Layer 4 of a small transformer language model trained on English Wikipedia (9 layers, counted from 0, width 128).
Take only the direct path to the model's output, skipping the later layers: a vector added to the residual stream pushes a token's score in proportion to its dot product with that token's output vector.

Output vectors of the tokens that the questions are about. A number n stands for (n - 500) times 0.0032.
"arth": 535 449 643 390 489 647 473 491 448 432 595 428 590 637 501 437 582 600 493 482 686 524 433 383 318 727 561 595 480 546 485 635 495 524 412 506 562 620 537 650 437 391 522 463 516 590 529 490 225 578 577 411 518 329 415 571 450 514 401 381 453 507 414 500 437 666 548 505 371 379 550 394 384 566 301 668 611 674 605 584 461 524 658 482 578 539 510 367 552 475 480 565 545 384 537 470 443 421 543 448 597 546 493 651 548 353 500 467 591 496 523 652 350 393 487 480 222 403 417 426 566 465 558 414 526 458 445 548
" ham": 462 417 387 444 505 498 425 599 629 315 504 398 478 424 577 434 348 579 546 449 617 519 467 464 527 553 542 501 509 539 640 551 379 478 372 485 512 479 483 401 591 516 567 507 500 559 500 538 371 571 551 340 482 458 412 438 513 423 387 471 375 558 473 459 483 449 629 650 406 536 543 653 356 546 342 613 552 538 589 538 457 622 525 408 407 438 629 602 646 650 635 469 466 548 499 474 414 477 645 404 466 550 629 616 447 459 469 326 672 457 599 584 558 441 444 527 484 469 424 605 580 347 503 659 538 443 466 400
"disambiguation": 439 404 414 542 524 745 617 708 440 171 561 516 496 517 772 298 489 568 513 447 436 484 535 656 653 700 590 631 355 451 473 485 435 348 285 621 505 240 854 530 632 565 486 481 568 337 576 570 217 426 588 348 441 165 410 639 264 563 494 534 317 542 526 481 470 554 481 505 342 156 560 761 510 540 28 779 484 642 469 510 265 724 748 535 458 395 674 720 485 353 740 562 283 658 273 374 379 481 512 718 488 529 421 546 580 342 408 716 664 418 598 373 449 597 412 534 442 537 540 273 550 563 373 563 552 773 602 417
"known": 338 648 536 427 659 555 371 599 523 338 686 421 630 471 783 521 586 446 391 280 620 366 400 229 571 528 711 522 578 435 524 494 547 568 469 449 527 375 647 513 623 445 637 298 429 578 398 231 263 408 615 315 605 343 320 522 567 386 543 357 380 406 537 359 597 719 423 363 314 413 561 822 564 686 530 487 412 400 606 530 308 677 515 423 521 422 729 625 597 438 457 420 561 519 499 507 461 621 403 456 497 627 349 482 487 735 481 653 593 474 797 313 676 409 514 332 436 564 497 409 505 573 271 611 682 669 587 345
"=": 362 425 452 305 409 535 478 611 636 506 524 362 536 471 622 491 297 442 608 635 428 440 427 492 597 537 483 596 523 529 368 312 557 558 439 788 490 472 661 341 614 536 330 553 491 428 547 637 426 529 516 540 516 468 641 495 625 357 484 566 462 612 407 412 523 582 509 427 486 334 448 524 593 491 400 739 443 641 429 487 520 364 533 426 333 478 479 575 495 465 577 302 572 592 390 445 365 394 506 425 525 633 554 523 572 584 441 580 482 599 433 625 625 587 700 557 469 653 633 504 315 417 718 279 357 442 614 350
" Preceded": 348 588 607 464 477 602 602 551 385 502 455 463 464 405 642 572 525 517 354 364 530 518 519 446 668 643 658 520 341 537 473 449 640 598 623 671 537 325 756 568 515 439 467 404 547 320 600 583 280 498 756 440 516 438 455 496 566 440 308 396 373 442 558 146 436 406 408 517 315 650 292 735 737 364 328 564 463 481 660 753 454 743 403 400 594 657 498 585 343 422 276 390 447 671 487 493 578 549 660 626 403 555 597 658 608 401 577 583 531 427 668 365 352 518 535 437 615 628 439 343 388 458 473 458 606 253 454 392
"\n\n": 375 630 443 274 349 701 475 677 539 499 565 485 577 515 377 420 523 451 657 501 339 204 499 491 547 483 496 483 664 491 423 460 475 491 329 439 473 678 402 493 562 462 473 590 493 461 597 440 496 490 671 520 508 642 519 560 667 422 393 529 494 506 620 405 626 510 507 483 360 347 400 421 499 467 522 452 488 418 559 544 604 675 642 600 469 321 424 231 369 540 584 558 489 597 324 379 510 454 496 631 520 563 511 641 518 563 403 634 573 484 632 456 673 436 390 539 452 499 592 463 679 475 468 658 364 430 532 445
" silver": 449 647 497 574 589 651 347 539 341 429 595 537 608 548 413 411 457 522 353 349 585 599 531 364 508 659 684 542 363 618 469 562 520 464 452 496 509 372 619 410 496 316 558 417 567 596 514 422 394 347 378 393 538 320 557 586 464 396 401 277 388 602 583 486 464 448 595 469 496 489 563 624 467 573 296 700 507 646 632 720 366 615 565 414 549 446 742 428 560 514 516 676 615 562 350 441 358 366 415 578 432 600 510 675 597 501 615 369 438 497 733 408 405 519 554 484 558 411 554 406 467 351 508 613 574 414 564 303
" Fle": 560 411 504 533 386 535 530 432 560 430 461 545 535 477 534 504 468 643 505 523 644 486 416 526 367 411 488 432 392 536 542 620 411 550 544 463 589 386 521 488 569 387 589 499 548 509 576 479 371 604 711 431 562 321 580 497 378 425 421 468 408 463 433 434 654 433 537 656 438 448 394 610 408 556 430 590 633 528 520 581 413 507 490 559 527 401 571 648 540 455 489 532 460 547 538 473 397 573 493 583 498 539 662 604 440 427 500 464 530 477 548 489 396 427 663 451 418 479 349 535 531 473 393 460 512 490 577 508
"ère": 410 550 508 471 646 560 463 485 435 403 663 611 635 556 549 417 523 454 435 436 498 563 667 344 406 525 731 436 177 681 593 558 497 239 499 594 574 544 639 608 519 392 656 469 652 557 565 576 271 611 514 310 489 388 419 451 513 362 540 567 469 352 455 408 513 530 595 572 457 443 303 532 588 689 341 571 538 611 432 526 505 713 526 410 657 519 734 424 525 463 597 341 453 642 478 452 444 315 561 508 428 513 554 565 507 434 628 303 405 489 521 442 519 432 537 447 471 477 535 279 523 452 388 584 570 580 483 338
" hill": 447 425 428 485 566 542 507 617 380 427 592 473 627 503 660 443 570 548 571 550 659 458 583 401 449 551 596 415 333 635 470 548 431 501 434 481 501 559 561 542 339 546 465 537 544 577 471 469 358 544 378 338 607 365 454 473 387 544 428 389 372 630 632 473 568 524 611 564 304 580 571 499 491 535 423 548 503 620 620 578 464 695 645 469 537 525 550 453 562 392 509 503 469 630 417 418 299 364 616 612 535 536 450 617 556 523 413 402 546 460 527 512 561 510 480 449 422 517 405 435 518 393 344 466 430 547 558 432
"′": 516 581 524 320 331 497 566 693 428 387 704 609 551 508 598 501 473 745 567 480 568 474 478 418 640 716 614 429 423 521 746 464 463 587 445 582 467 519 533 665 398 423 487 510 490 336 553 530 322 418 636 431 539 250 431 561 475 649 625 579 400 456 683 517 479 497 615 504 416 390 426 507 515 322 336 473 588 538 507 554 521 523 511 648 554 556 575 529 455 333 553 402 423 409 542 413 273 479 649 550 447 383 438 521 572 415 468 571 594 518 597 437 501 377 378 466 536 448 377 528 597 412 376 418 504 327 566 634
" €": 395 600 428 318 560 451 647 574 508 483 569 377 526 491 753 548 543 529 451 598 607 483 474 368 649 661 535 544 345 599 576 431 470 467 752 550 576 692 519 478 647 467 563 407 576 612 580 406 364 437 573 351 450 436 426 578 359 528 313 470 334 489 565 402 472 509 625 561 473 393 377 703 456 418 277 556 547 474 369 551 502 552 556 617 439 488 582 529 502 390 470 616 396 565 525 314 395 404 578 545 429 476 409 495 429 357 565 410 471 426 635 572 619 474 520 473 519 350 586 496 484 490 324 599 685 364 675 482
" Blues": 500 354 372 336 640 499 335 377 568 483 584 590 589 402 494 471 506 422 576 411 517 527 574 439 443 406 488 501 414 422 529 535 424 397 574 555 521 418 546 557 480 518 486 391 557 534 577 463 318 536 495 387 482 434 573 519 474 512 449 492 398 453 672 580 661 499 396 578 693 399 433 492 543 581 309 618 571 606 604 752 367 612 414 555 407 736 653 538 443 507 580 601 487 597 455 563 293 307 521 562 515 433 586 583 608 492 450 434 614 491 480 615 494 380 413 517 557 534 539 452 468 371 444 515 678 447 507 373
" Bak": 399 454 549 483 489 302 523 470 491 454 538 548 547 555 505 439 576 573 461 472 508 470 421 459 497 639 494 462 447 613 568 483 538 449 572 488 552 546 486 523 645 390 476 433 491 560 569 557 319 512 519 372 483 501 396 538 513 448 410 498 386 468 542 496 623 473 446 505 490 594 552 647 538 516 426 551 534 619 519 644 521 516 576 511 481 559 531 385 532 523 428 566 518 551 531 574 318 601 434 505 533 626 382 602 485 360 543 422 456 427 539 566 466 456 584 399 448 674 483 556 364 526 329 424 550 505 468 426
"ever": 409 416 399 306 613 399 451 555 513 535 372 570 398 344 644 548 725 608 504 326 287 369 538 443 387 545 759 764 601 523 424 481 704 577 629 436 486 584 330 370 319 693 718 510 351 515 655 369 331 622 566 307 616 434 384 432 581 442 469 247 375 569 549 576 506 650 640 545 530 457 468 620 486 545 185 646 457 603 676 532 354 410 734 629 643 536 787 482 588 431 620 518 392 654 486 431 449 413 411 421 438 720 471 509 552 457 444 612 341 387 587 492 394 485 609 475 447 487 643 416 335 419 236 480 682 464 597 380

Output weights of attention head 2. The head adds the sum of these rows, row i times number i of z. A number n stands for (n - 500) times 0.0012.
o0: 281 627 506 744 666 539 418 541 540 467 660 568 552 335 409 725 300 635 407 278 438 457 460 448 580 502 492 372 605 161 299 785 582 475 663 731 501 358 595 424 638 503 550 562 409 457 531 231 630 558 460 293 435 643 617 596 714 563 592 398 136 422 596 283 399 570 417 577 385 527 230 716 515 326 430 532 581 265 636 393 675 352 446 568 604 472 734 546 388 628 547 382 595 523 671 731 360 398 523 525 187 672 529 341 445 499 638 622 369 565 509 242 615 453 544 296 493 341 525 492 624 665 550 670 541 396 433 526
o1: 694 477 539 424 318 455 569 434 133 566 400 603 457 661 587 370 670 406 591 536 426 503 568 281 630 446 567 672 312 426 351 541 644 623 639 526 476 523 526 419 473 561 635 431 326 458 341 552 718 416 512 715 587 440 639 366 640 650 427 393 709 357 394 426 272 563 523 397 552 475 461 384 693 684 505 455 449 467 523 486 444 462 260 456 680 616 590 433 302 546 322 292 776 701 349 399 558 463 485 504 791 574 462 412 346 657 421 534 452 387 460 345 528 617 447 689 439 492 459 434 369 584 531 378 557 637 625 538
o2: 443 269 751 608 395 496 455 388 408 637 634 670 404 364 581 631 500 257 604 532 502 463 626 429 335 452 454 351 495 358 518 281 671 539 235 732 554 448 192 503 632 473 550 606 673 460 448 413 410 738 573 363 583 374 556 325 354 526 488 266 358 655 483 342 717 436 491 721 347 524 389 344 372 584 608 510 331 542 454 450 497 595 573 587 219 886 630 572 460 521 683 591 439 629 396 661 690 737 625 672 611 470 766 500 393 308 383 589 403 333 538 485 422 559 481 328 484 541 371 424 529 407 571 629 698 657 755 376
o3: 475 142 451 617 574 331 610 399 511 458 481 409 605 483 577 386 560 421 413 416 445 422 544 454 283 470 599 430 606 591 526 439 595 439 519 516 497 331 420 488 398 673 657 756 595 547 589 483 734 709 364 529 365 511 500 732 522 481 315 591 616 612 560 452 490 580 375 472 635 659 370 615 550 401 567 383 379 304 371 481 445 575 464 592 436 611 785 640 510 378 330 472 324 417 594 672 676 409 208 612 526 430 439 521 280 368 558 592 506 441 460 510 588 628 536 392 375 345 559 556 498 547 491 485 619 622 474 549
o4: 443 479 503 537 729 423 628 409 543 582 597 467 423 598 489 535 535 396 508 242 552 572 489 392 411 589 455 521 649 589 482 545 595 422 497 442 615 518 428 500 451 513 669 412 495 393 398 540 373 528 637 603 547 484 474 338 620 568 659 453 761 618 312 523 556 687 485 537 716 659 653 643 294 538 616 565 382 578 476 398 431 208 495 600 594 533 536 434 447 389 339 373 463 625 336 404 639 543 706 557 375 521 421 370 253 516 365 553 480 453 499 442 535 739 661 494 547 429 356 413 426 443 493 459 524 567 291 615
o5: 713 457 626 325 282 495 680 276 170 633 489 520 280 525 412 362 317 500 540 470 481 396 385 592 771 341 705 550 486 438 563 409 438 595 299 503 393 274 556 362 544 603 436 577 522 552 353 576 540 386 636 507 561 404 446 493 460 555 513 682 479 561 646 370 444 703 488 562 496 421 561 482 689 630 506 410 507 285 613 487 507 678 443 396 483 627 494 613 517 414 461 544 667 278 569 334 634 712 359 537 485 793 635 450 513 464 623 587 428 550 351 472 336 364 358 564 477 653 504 481 412 497 618 567 527 453 665 547
o6: 371 455 356 350 358 354 442 394 523 551 570 343 411 217 586 691 449 483 501 218 681 480 527 487 801 559 599 604 626 282 411 578 628 448 567 527 202 468 626 252 412 656 571 579 540 665 570 398 407 517 535 593 430 352 626 320 381 526 430 386 404 458 501 408 524 535 664 664 510 497 662 531 502 468 443 327 478 514 463 678 582 526 544 213 497 509 622 688 410 705 709 350 416 523 397 565 522 619 425 374 506 424 439 793 667 493 606 643 627 464 334 610 452 445 354 683 593 346 382 586 542 724 506 500 639 515 433 544
o7: 426 310 597 295 461 347 648 630 595 601 464 494 578 478 471 615 281 444 614 614 484 444 352 610 384 332 498 410 405 710 551 626 353 632 440 421 435 584 622 622 721 466 412 387 652 607 394 431 604 714 468 540 273 398 482 521 492 692 514 388 526 545 583 585 848 424 560 534 418 466 495 673 310 687 382 524 630 454 418 590 461 599 557 445 209 523 511 560 632 334 537 669 144 370 404 559 394 331 304 483 471 728 590 548 474 464 493 440 531 532 698 878 470 285 529 355 524 423 461 842 699 217 397 260 533 451 526 374
o8: 825 478 640 264 695 538 576 498 524 540 564 546 576 568 397 355 345 134 813 511 450 557 427 659 470 619 527 421 523 645 554 429 600 590 408 455 657 674 551 444 477 471 567 475 552 425 491 476 162 628 633 274 628 295 458 465 663 464 737 616 479 490 506 683 613 630 608 513 628 305 488 585 457 641 403 477 666 476 635 375 438 632 337 556 478 536 346 553 395 349 368 485 364 544 346 360 659 541 483 557 543 691 364 275 551 681 563 556 457 635 283 552 561 352 546 457 555 441 552 420 413 420 346 121 425 369 498 367
o9: 341 684 438 463 757 603 471 208 331 592 716 422 456 470 478 414 607 576 446 358 641 491 528 547 492 537 468 231 592 482 347 508 441 262 630 538 384 476 417 288 311 766 526 563 419 682 629 620 380 494 498 644 596 528 389 307 727 488 401 583 422 735 376 710 560 375 326 561 518 570 528 483 380 484 546 504 591 455 611 424 493 607 736 475 647 482 325 541 659 669 549 478 612 544 409 478 530 455 558 371 408 448 426 380 746 549 431 340 506 558 417 423 505 568 511 572 367 507 484 652 665 389 491 500 531 552 247 542
o10: 642 731 184 441 361 438 556 198 510 506 274 571 419 675 498 142 651 604 306 686 540 648 647 510 701 440 587 409 378 407 544 469 539 374 495 343 431 404 388 435 444 516 551 384 481 573 556 403 656 486 384 773 524 296 531 571 311 499 603 401 676 583 462 586 690 541 766 533 673 553 718 490 414 506 537 600 436 525 421 486 375 297 448 663 430 510 546 282 304 745 616 527 466 474 539 355 530 453 389 619 562 383 569 774 479 467 228 517 758 549 523 472 337 702 538 630 546 647 303 526 497 421 712 724 270 416 237 672
o11: 604 424 448 819 364 616 508 451 646 479 419 336 557 470 399 155 515 486 469 700 571 308 461 689 656 423 449 594 471 530 520 527 408 563 541 623 476 458 525 522 495 439 468 510 580 534 588 319 429 704 523 410 509 444 432 567 458 471 380 586 564 463 424 345 412 546 374 512 437 532 104 569 664 517 576 576 474 486 631 505 492 681 387 496 291 298 660 618 590 379 567 474 675 295 681 667 511 554 429 645 572 518 601 401 208 474 610 446 443 380 443 519 390 406 332 591 413 543 469 531 479 551 473 744 441 531 706 639
o12: 588 699 667 583 607 532 494 471 284 625 383 414 389 280 618 587 420 337 390 498 343 605 414 287 581 266 530 670 299 472 379 701 493 390 568 611 655 635 333 332 510 428 811 382 465 361 678 634 486 477 387 553 345 792 430 589 619 447 515 524 389 640 536 639 440 471 301 511 460 612 492 461 381 620 532 540 682 621 332 639 127 520 440 298 436 419 546 450 276 449 590 459 819 410 544 665 421 317 457 448 378 763 333 716 399 654 547 428 601 554 612 283 609 431 615 516 502 563 426 420 696 270 497 770 511 615 540 307
o13: 412 379 338 541 393 478 323 479 582 436 607 493 722 444 528 417 564 592 447 638 341 410 554 363 213 524 330 509 312 618 490 349 450 608 554 574 666 657 347 617 537 493 378 608 488 406 530 396 667 612 406 563 504 503 456 382 492 577 291 259 657 444 344 465 434 416 526 507 564 487 261 458 738 547 525 665 412 588 586 576 556 551 499 474 496 576 516 543 508 312 539 536 668 721 497 475 489 464 678 591 640 291 502 437 418 481 429 437 465 310 495 597 656 673 475 575 463 552 506 492 456 438 399 495 439 445 653 647
o14: 635 357 416 359 324 168 341 585 481 529 516 441 368 543 529 486 293 410 558 555 438 496 707 429 493 569 655 762 812 434 628 636 578 519 299 427 446 379 496 741 577 551 660 496 662 616 391 485 597 430 547 561 495 633 199 537 404 499 545 646 584 504 483 414 606 412 724 288 470 256 650 368 528 452 518 691 613 650 335 249 519 329 448 765 444 530 430 410 501 427 683 739 391 525 545 587 420 621 570 446 254 555 373 534 524 491 367 297 712 603 662 484 460 516 515 425 609 444 535 243 503 290 671 639 406 531 465 536
o15: 466 441 568 633 530 492 555 644 533 497 579 452 489 753 368 828 592 299 811 528 473 247 697 432 574 609 354 524 565 685 445 475 445 404 229 554 305 575 539 481 759 619 523 618 461 535 396 552 302 687 478 565 605 498 710 383 547 346 662 442 612 590 306 606 352 622 563 462 307 431 445 426 652 347 545 457 478 433 623 716 646 491 460 402 466 519 546 481 433 525 594 508 508 622 368 434 494 696 614 218 643 414 563 531 345 508 461 428 308 390 449 646 509 544 379 586 617 533 476 510 491 509 405 210 433 488 347 477
o16: 619 429 674 409 696 509 573 449 445 585 508 437 287 619 487 837 462 501 201 468 400 327 677 495 606 425 455 327 295 326 519 353 652 205 683 600 529 621 307 523 599 591 596 697 631 627 374 497 567 715 478 415 565 568 491 548 386 254 688 781 289 617 296 677 185 588 316 544 415 573 570 495 500 515 429 485 357 537 650 480 572 551 528 514 505 434 517 341 177 401 609 574 598 556 701 450 526 583 443 170 522 177 816 409 593 437 149 401 427 528 598 326 482 615 630 443 895 507 376 441 569 614 663 691 280 341 508 620
o17: 353 519 532 412 640 739 379 271 617 549 604 277 384 296 571 588 423 530 567 519 507 411 514 745 190 518 539 399 459 450 343 376 439 239 443 602 646 536 336 502 425 560 660 476 588 554 643 392 233 626 577 541 512 457 219 445 708 371 395 687 515 648 369 470 773 428 408 449 781 482 463 429 338 574 709 777 428 693 473 516 382 577 518 609 628 525 621 435 585 446 610 490 866 606 576 428 470 470 600 583 461 322 388 94 442 730 369 306 373 435 432 385 653 606 459 476 489 636 330 427 553 295 401 673 490 567 566 575
o18: 454 582 396 442 535 495 437 357 691 611 559 478 473 540 547 410 539 488 543 323 489 557 280 440 345 558 597 450 399 700 419 531 567 538 453 510 792 532 481 529 474 284 315 458 284 468 339 696 789 385 406 540 576 565 430 425 328 548 468 515 500 429 484 477 506 644 527 380 668 628 457 639 540 550 341 507 627 752 393 602 463 456 411 715 565 261 313 459 684 433 393 409 583 531 551 393 462 545 707 836 466 673 528 439 459 408 502 645 445 479 583 576 437 671 349 346 536 533 617 512 374 540 390 608 489 542 500 438
o19: 430 395 399 381 453 457 474 539 310 324 622 392 548 291 530 549 377 517 622 495 419 484 511 566 447 500 582 599 489 542 529 354 521 555 488 442 379 454 622 515 473 711 581 566 576 491 426 353 449 712 664 539 488 530 370 527 612 450 236 392 518 604 402 392 416 412 615 404 525 507 401 439 708 552 551 615 595 531 591 360 419 693 354 208 681 804 806 585 463 517 463 411 552 496 453 390 565 420 436 415 490 599 342 302 636 777 648 465 415 622 319 603 608 446 302 779 553 308 478 575 539 465 535 485 467 430 552 627
o20: 442 381 613 642 579 550 484 581 681 420 487 534 567 478 555 527 435 496 490 807 343 484 571 585 501 450 425 468 459 540 639 566 454 597 606 559 541 545 458 592 436 459 544 441 657 363 606 360 647 707 562 419 430 505 465 662 593 604 576 513 703 679 532 505 403 259 595 477 386 621 461 463 22 382 722 676 526 276 424 284 562 257 482 832 579 411 497 281 482 675 406 609 280 337 410 560 520 268 280 458 360 496 598 378 572 460 396 424 459 589 456 393 590 601 659 440 498 473 357 686 537 254 569 418 517 449 379 555
o21: 453 642 443 479 597 534 604 313 547 434 476 656 478 496 480 355 441 431 585 299 469 585 320 612 376 523 642 307 512 616 696 175 500 430 526 458 731 505 440 587 316 600 378 422 546 404 422 370 400 462 652 487 589 348 271 515 607 397 475 355 517 723 604 577 676 389 510 508 725 391 458 631 331 545 397 609 496 551 523 405 391 553 574 532 510 545 512 366 594 472 444 631 439 409 478 437 602 458 459 757 464 499 402 380 618 469 679 365 579 607 422 501 476 522 582 544 487 622 362 545 576 260 569 688 507 467 318 480
o22: 434 607 647 427 495 452 592 614 446 472 282 453 279 638 610 788 400 378 261 174 582 555 467 460 601 394 750 557 283 430 591 596 603 558 502 555 651 599 403 628 781 525 451 391 683 376 465 356 589 507 476 530 397 507 421 498 424 353 726 395 456 636 544 522 545 836 550 336 594 412 442 575 539 546 428 484 333 635 465 476 193 322 330 407 515 235 588 288 317 439 349 434 425 407 575 505 548 456 394 663 577 705 524 655 236 603 512 488 561 502 691 527 483 392 570 489 798 707 248 350 768 376 528 600 504 669 296 548
o23: 592 564 565 178 340 378 367 497 450 491 715 498 585 430 557 837 488 664 509 456 281 549 685 626 602 529 582 621 605 261 577 508 544 550 526 544 418 601 562 589 573 487 589 577 518 683 574 226 417 662 650 507 480 322 572 570 611 405 562 425 579 596 439 337 433 679 694 254 462 426 328 429 788 524 639 525 535 334 574 205 470 448 289 233 604 558 615 463 411 480 436 369 523 635 315 389 410 349 604 343 277 879 540 197 374 641 464 444 512 536 314 265 569 454 298 389 623 558 639 540 556 682 508 587 473 434 539 624
o24: 370 354 427 785 522 460 431 531 717 467 431 428 557 561 549 351 692 506 449 495 496 741 535 408 392 256 427 487 355 571 209 792 693 511 525 530 584 528 524 370 535 465 579 408 713 409 653 385 388 603 303 666 433 602 658 564 594 701 537 305 543 523 508 467 609 476 759 417 666 654 513 561 190 500 552 481 527 526 370 684 411 245 205 618 638 333 494 359 448 751 308 437 257 590 480 590 631 440 431 559 479 461 466 594 399 664 436 540 590 519 588 582 490 571 655 460 598 527 356 671 456 434 354 293 476 547 259 615
o25: 605 669 367 815 468 515 393 619 562 377 599 620 272 698 412 612 680 603 338 273 588 455 519 517 639 471 427 388 480 629 721 342 443 534 733 287 713 513 803 800 533 627 275 506 639 608 397 266 645 219 390 620 453 437 479 600 285 472 401 447 354 496 313 459 397 549 643 404 504 610 398 647 720 372 284 421 308 567 649 639 344 678 431 355 448 524 534 359 472 474 430 563 252 395 569 442 521 450 448 496 632 431 490 486 707 618 427 257 732 510 601 666 446 404 389 509 693 445 388 684 642 226 428 543 209 385 428 724
o26: 376 557 468 517 716 608 609 373 676 448 499 468 480 627 611 371 454 488 502 475 511 532 330 416 444 471 408 299 456 660 431 338 442 438 580 565 886 554 350 430 436 492 493 404 248 462 470 481 592 569 595 500 548 416 519 541 490 486 528 460 519 588 435 607 487 467 391 473 461 568 446 659 357 624 451 357 632 548 590 605 468 288 536 605 688 443 385 298 515 253 432 484 556 519 475 569 546 424 545 580 540 647 517 537 569 439 478 628 584 478 606 523 578 561 619 371 445 567 483 458 435 178 565 552 495 491 419 492
o27: 360 682 341 618 529 378 460 490 720 446 430 508 623 559 612 582 450 596 419 508 475 533 456 346 607 589 402 662 687 725 511 460 374 676 422 660 724 532 439 514 454 467 542 480 383 435 574 446 333 606 604 482 346 528 590 408 462 450 487 241 647 504 481 367 468 429 385 468 471 528 341 788 609 482 491 406 484 523 548 541 500 283 606 335 497 457 457 322 496 375 530 489 532 482 419 593 390 522 771 576 463 683 402 758 502 349 604 522 529 324 432 610 654 660 481 409 478 499 686 413 566 341 476 571 360 495 426 530
o28: 443 604 398 470 503 386 442 393 682 425 330 360 575 674 513 477 428 526 456 682 458 519 434 309 508 432 289 526 487 477 634 496 421 659 437 579 812 519 444 497 599 554 555 459 487 224 512 375 513 420 594 602 518 408 448 495 668 515 550 355 713 417 497 401 491 481 399 406 535 430 583 734 559 623 551 611 481 531 416 475 523 300 623 441 639 615 514 341 408 372 545 454 596 498 421 418 494 592 660 650 477 552 298 604 413 501 531 441 600 391 467 521 619 673 684 448 478 498 501 382 591 310 550 411 372 425 341 559
o29: 472 671 452 115 493 153 487 536 572 626 481 604 332 536 655 894 403 490 385 370 544 370 546 647 734 495 716 770 682 447 392 588 576 729 419 435 204 388 379 671 592 529 671 643 383 590 286 390 419 676 461 527 347 374 692 522 283 529 612 611 449 449 358 413 377 613 492 607 460 573 610 466 542 539 406 307 527 227 452 508 542 352 520 711 485 495 406 599 451 545 446 464 436 352 548 580 312 400 515 545 469 655 489 506 587 197 350 751 395 427 429 764 603 691 315 522 529 442 574 650 497 502 446 510 299 660 702 530
o30: 630 335 483 497 379 498 439 416 585 499 486 415 437 284 464 297 492 379 611 670 541 448 521 639 631 362 616 713 605 463 409 663 569 428 568 630 294 305 469 442 429 427 600 503 537 551 614 421 45 707 516 465 491 749 484 410 442 518 696 557 400 474 538 491 339 427 535 494 351 464 598 319 383 472 592 460 657 465 364 394 544 396 367 739 445 558 550 567 461 600 663 529 630 510 735 776 521 665 333 587 472 273 421 518 495 361 543 651 565 302 284 658 391 520 657 652 440 450 444 454 415 317 777 576 789 593 601 507
o31: 838 511 609 469 748 215 563 241 230 513 291 656 544 741 647 121 578 577 392 864 420 499 521 426 717 405 519 380 440 443 603 663 494 633 471 572 686 543 362 185 331 437 661 492 453 589 705 635 635 721 540 320 519 556 492 669 483 504 427 639 685 451 543 796 370 456 425 490 328 408 426 551 410 560 471 589 782 312 651 370 574 503 510 581 385 366 121 422 356 423 596 611 551 291 318 567 500 561 442 354 497 616 605 586 650 375 505 537 635 602 497 413 440 498 442 404 382 399 652 448 516 505 469 572 262 425 465 435

Each question shows a token from some text and the vector z that the head gathered there. A number n stands for (n - 500) times 0.011.

" Sep": 701 502 538 461 439 368 446 473 399 492 360 474 488 616 446 458 523 480 578 454 522 464 488 628 523 672 511 618 612 489 288 444
Which three tokens does it push up most, strongest first? " Preceded", "known", " €"

"uka": 435 524 645 517 614 531 324 359 708 528 481 484 438 680 520 621 384 669 627 588 361 575 327 660 445 465 808 776 701 557 453 610
Which of these tokens does it push up most? "="

" 30": 440 426 409 384 488 478 547 459 444 478 618 454 452 431 574 415 616 519 596 434 570 574 639 502 475 638 614 486 571 527 462 488
Pushed down most: "="

" |": 532 568 775 640 680 527 222 505 718 535 303 380 568 627 504 406 668 719 716 596 436 594 493 702 363 264 761 565 572 571 277 632
Which two tokens does it push up most, strongest first? "ever", "ère"

" and": 560 429 206 415 395 399 491 523 597 531 441 516 549 492 530 552 493 620 332 785 563 588 522 665 389 645 689 703 650 518 476 514
Pushed down most: " Fle"

"ns": 412 523 561 537 624 265 495 427 639 598 606 466 345 785 203 619 506 593 388 650 593 646 390 510 630 751 786 671 687 337 396 286
Pushed down most: "disambiguation"

" 37": 444 395 480 343 473 492 540 463 488 496 574 444 436 435 573 410 618 573 559 472 518 601 615 549 434 626 561 481 556 524 463 450
Which two tokens does it push up most, strongest first? "′", " silver"

" translation": 461 356 321 452 511 394 367 532 480 448 612 511 603 465 643 524 521 563 483 473 585 487 581 594 542 419 645 685 687 439 520 610
Which of these tokens does it push up most? "\n\n"

" 26": 457 401 480 340 472 486 548 461 481 497 574 441 440 420 570 425 625 561 551 459 528 586 611 551 440 622 565 483 555 535 471 456
Which two tokens does it push up most, strongest first? "′", " silver"

"44": 564 345 528 449 533 347 586 511 416 375 435 480 411 392 492 544 569 514 594 417 585 429 577 524 594 536 619 549 496 439 536 327
Pushed down most: "\n\n"

" declared": 512 351 648 575 506 433 307 516 451 516 368 441 351 640 369 555 606 594 600 427 571 596 433 250 517 594 907 662 677 405 363 480
Which three tokens does it push up most, strongest first? " Bak", " hill", " Fle"

"s": 401 459 493 509 382 433 149 568 598 437 432 536 411 705 482 494 375 679 590 529 488 662 533 471 436 787 810 655 727 503 333 439
Which of these tokens does it push up most? " hill"

"ic": 353 503 394 533 426 460 163 476 497 312 637 625 564 513 642 553 480 530 489 382 619 462 520 452 576 425 733 574 726 257 601 677
Pushed down most: "known"

"63": 559 282 630 450 536 375 573 567 475 431 387 470 416 360 496 533 573 622 522 443 579 491 561 521 548 513 542 497 433 437 556 297
Which two tokens does it push up most, strongest first? " ham", "known"

" match": 409 445 507 500 540 497 513 505 574 462 631 535 447 420 470 450 427 499 579 375 443 583 557 417 555 524 725 606 552 564 428 526
Pushed down most: "ère"

"a": 595 468 715 732 403 468 462 600 629 518 444 634 553 652 267 366 352 514 606 434 423 490 470 521 515 380 805 640 616 473 421 702
Which two tokens does it push up most, strongest first? " Fle", " Bak"

" man": 394 493 533 327 407 458 276 318 548 464 604 561 430 654 474 783 630 461 370 384 452 503 361 415 324 567 745 757 777 316 466 713
Which of these tokens does it push up most? "\n\n"

",": 515 501 370 510 550 429 407 544 501 468 498 593 504 586 529 434 525 577 536 525 535 519 574 379 417 506 750 536 648 433 405 552
Which of these tokens does it push up most? " €"

" name": 405 366 266 487 501 400 291 533 654 436 383 592 777 454 541 383 332 783 621 514 582 554 659 579 620 447 593 601 574 324 559 513
Which of these tokens does it push up most? "ère"

" of": 526 346 201 393 501 449 476 404 656 525 488 489 701 393 433 396 382 542 511 550 461 583 442 622 459 512 638 738 544 397 519 659
Which three tokens does it push up most, strongest first? " silver", "known", "ère"

"-": 429 377 434 530 655 426 365 431 611 448 355 423 473 449 619 487 453 576 695 347 459 508 539 379 606 485 683 572 492 406 544 471
Which three tokens does it push up most, strongest first? " Bak", "arth", "ère"

"0": 548 334 567 472 534 348 581 546 435 396 430 458 434 382 491 568 547 539 563 398 592 441 583 529 601 538 601 529 481 410 513 337
Which of these tokens does it push up most? " ham"

"2": 423 364 564 311 503 549 598 575 575 541 312 460 499 450 492 538 523 661 551 456 225 515 493 464 373 550 572 576 461 524 391 328
Which two tokens does it push up most, strongest first? "known", "disambiguation"

"c": 547 406 509 488 573 334 322 467 568 238 267 450 474 601 629 530 438 513 743 323 418 369 504 546 523 483 604 653 544 413 442 385
Pushed down most: " ham"

" E": 488 331 430 297 585 509 649 415 579 493 731 356 612 243 451 279 530 552 681 264 556 715 749 554 622 410 750 566 519 602 636 504
Which three tokens does it push up most, strongest first? " silver", "ever", "known"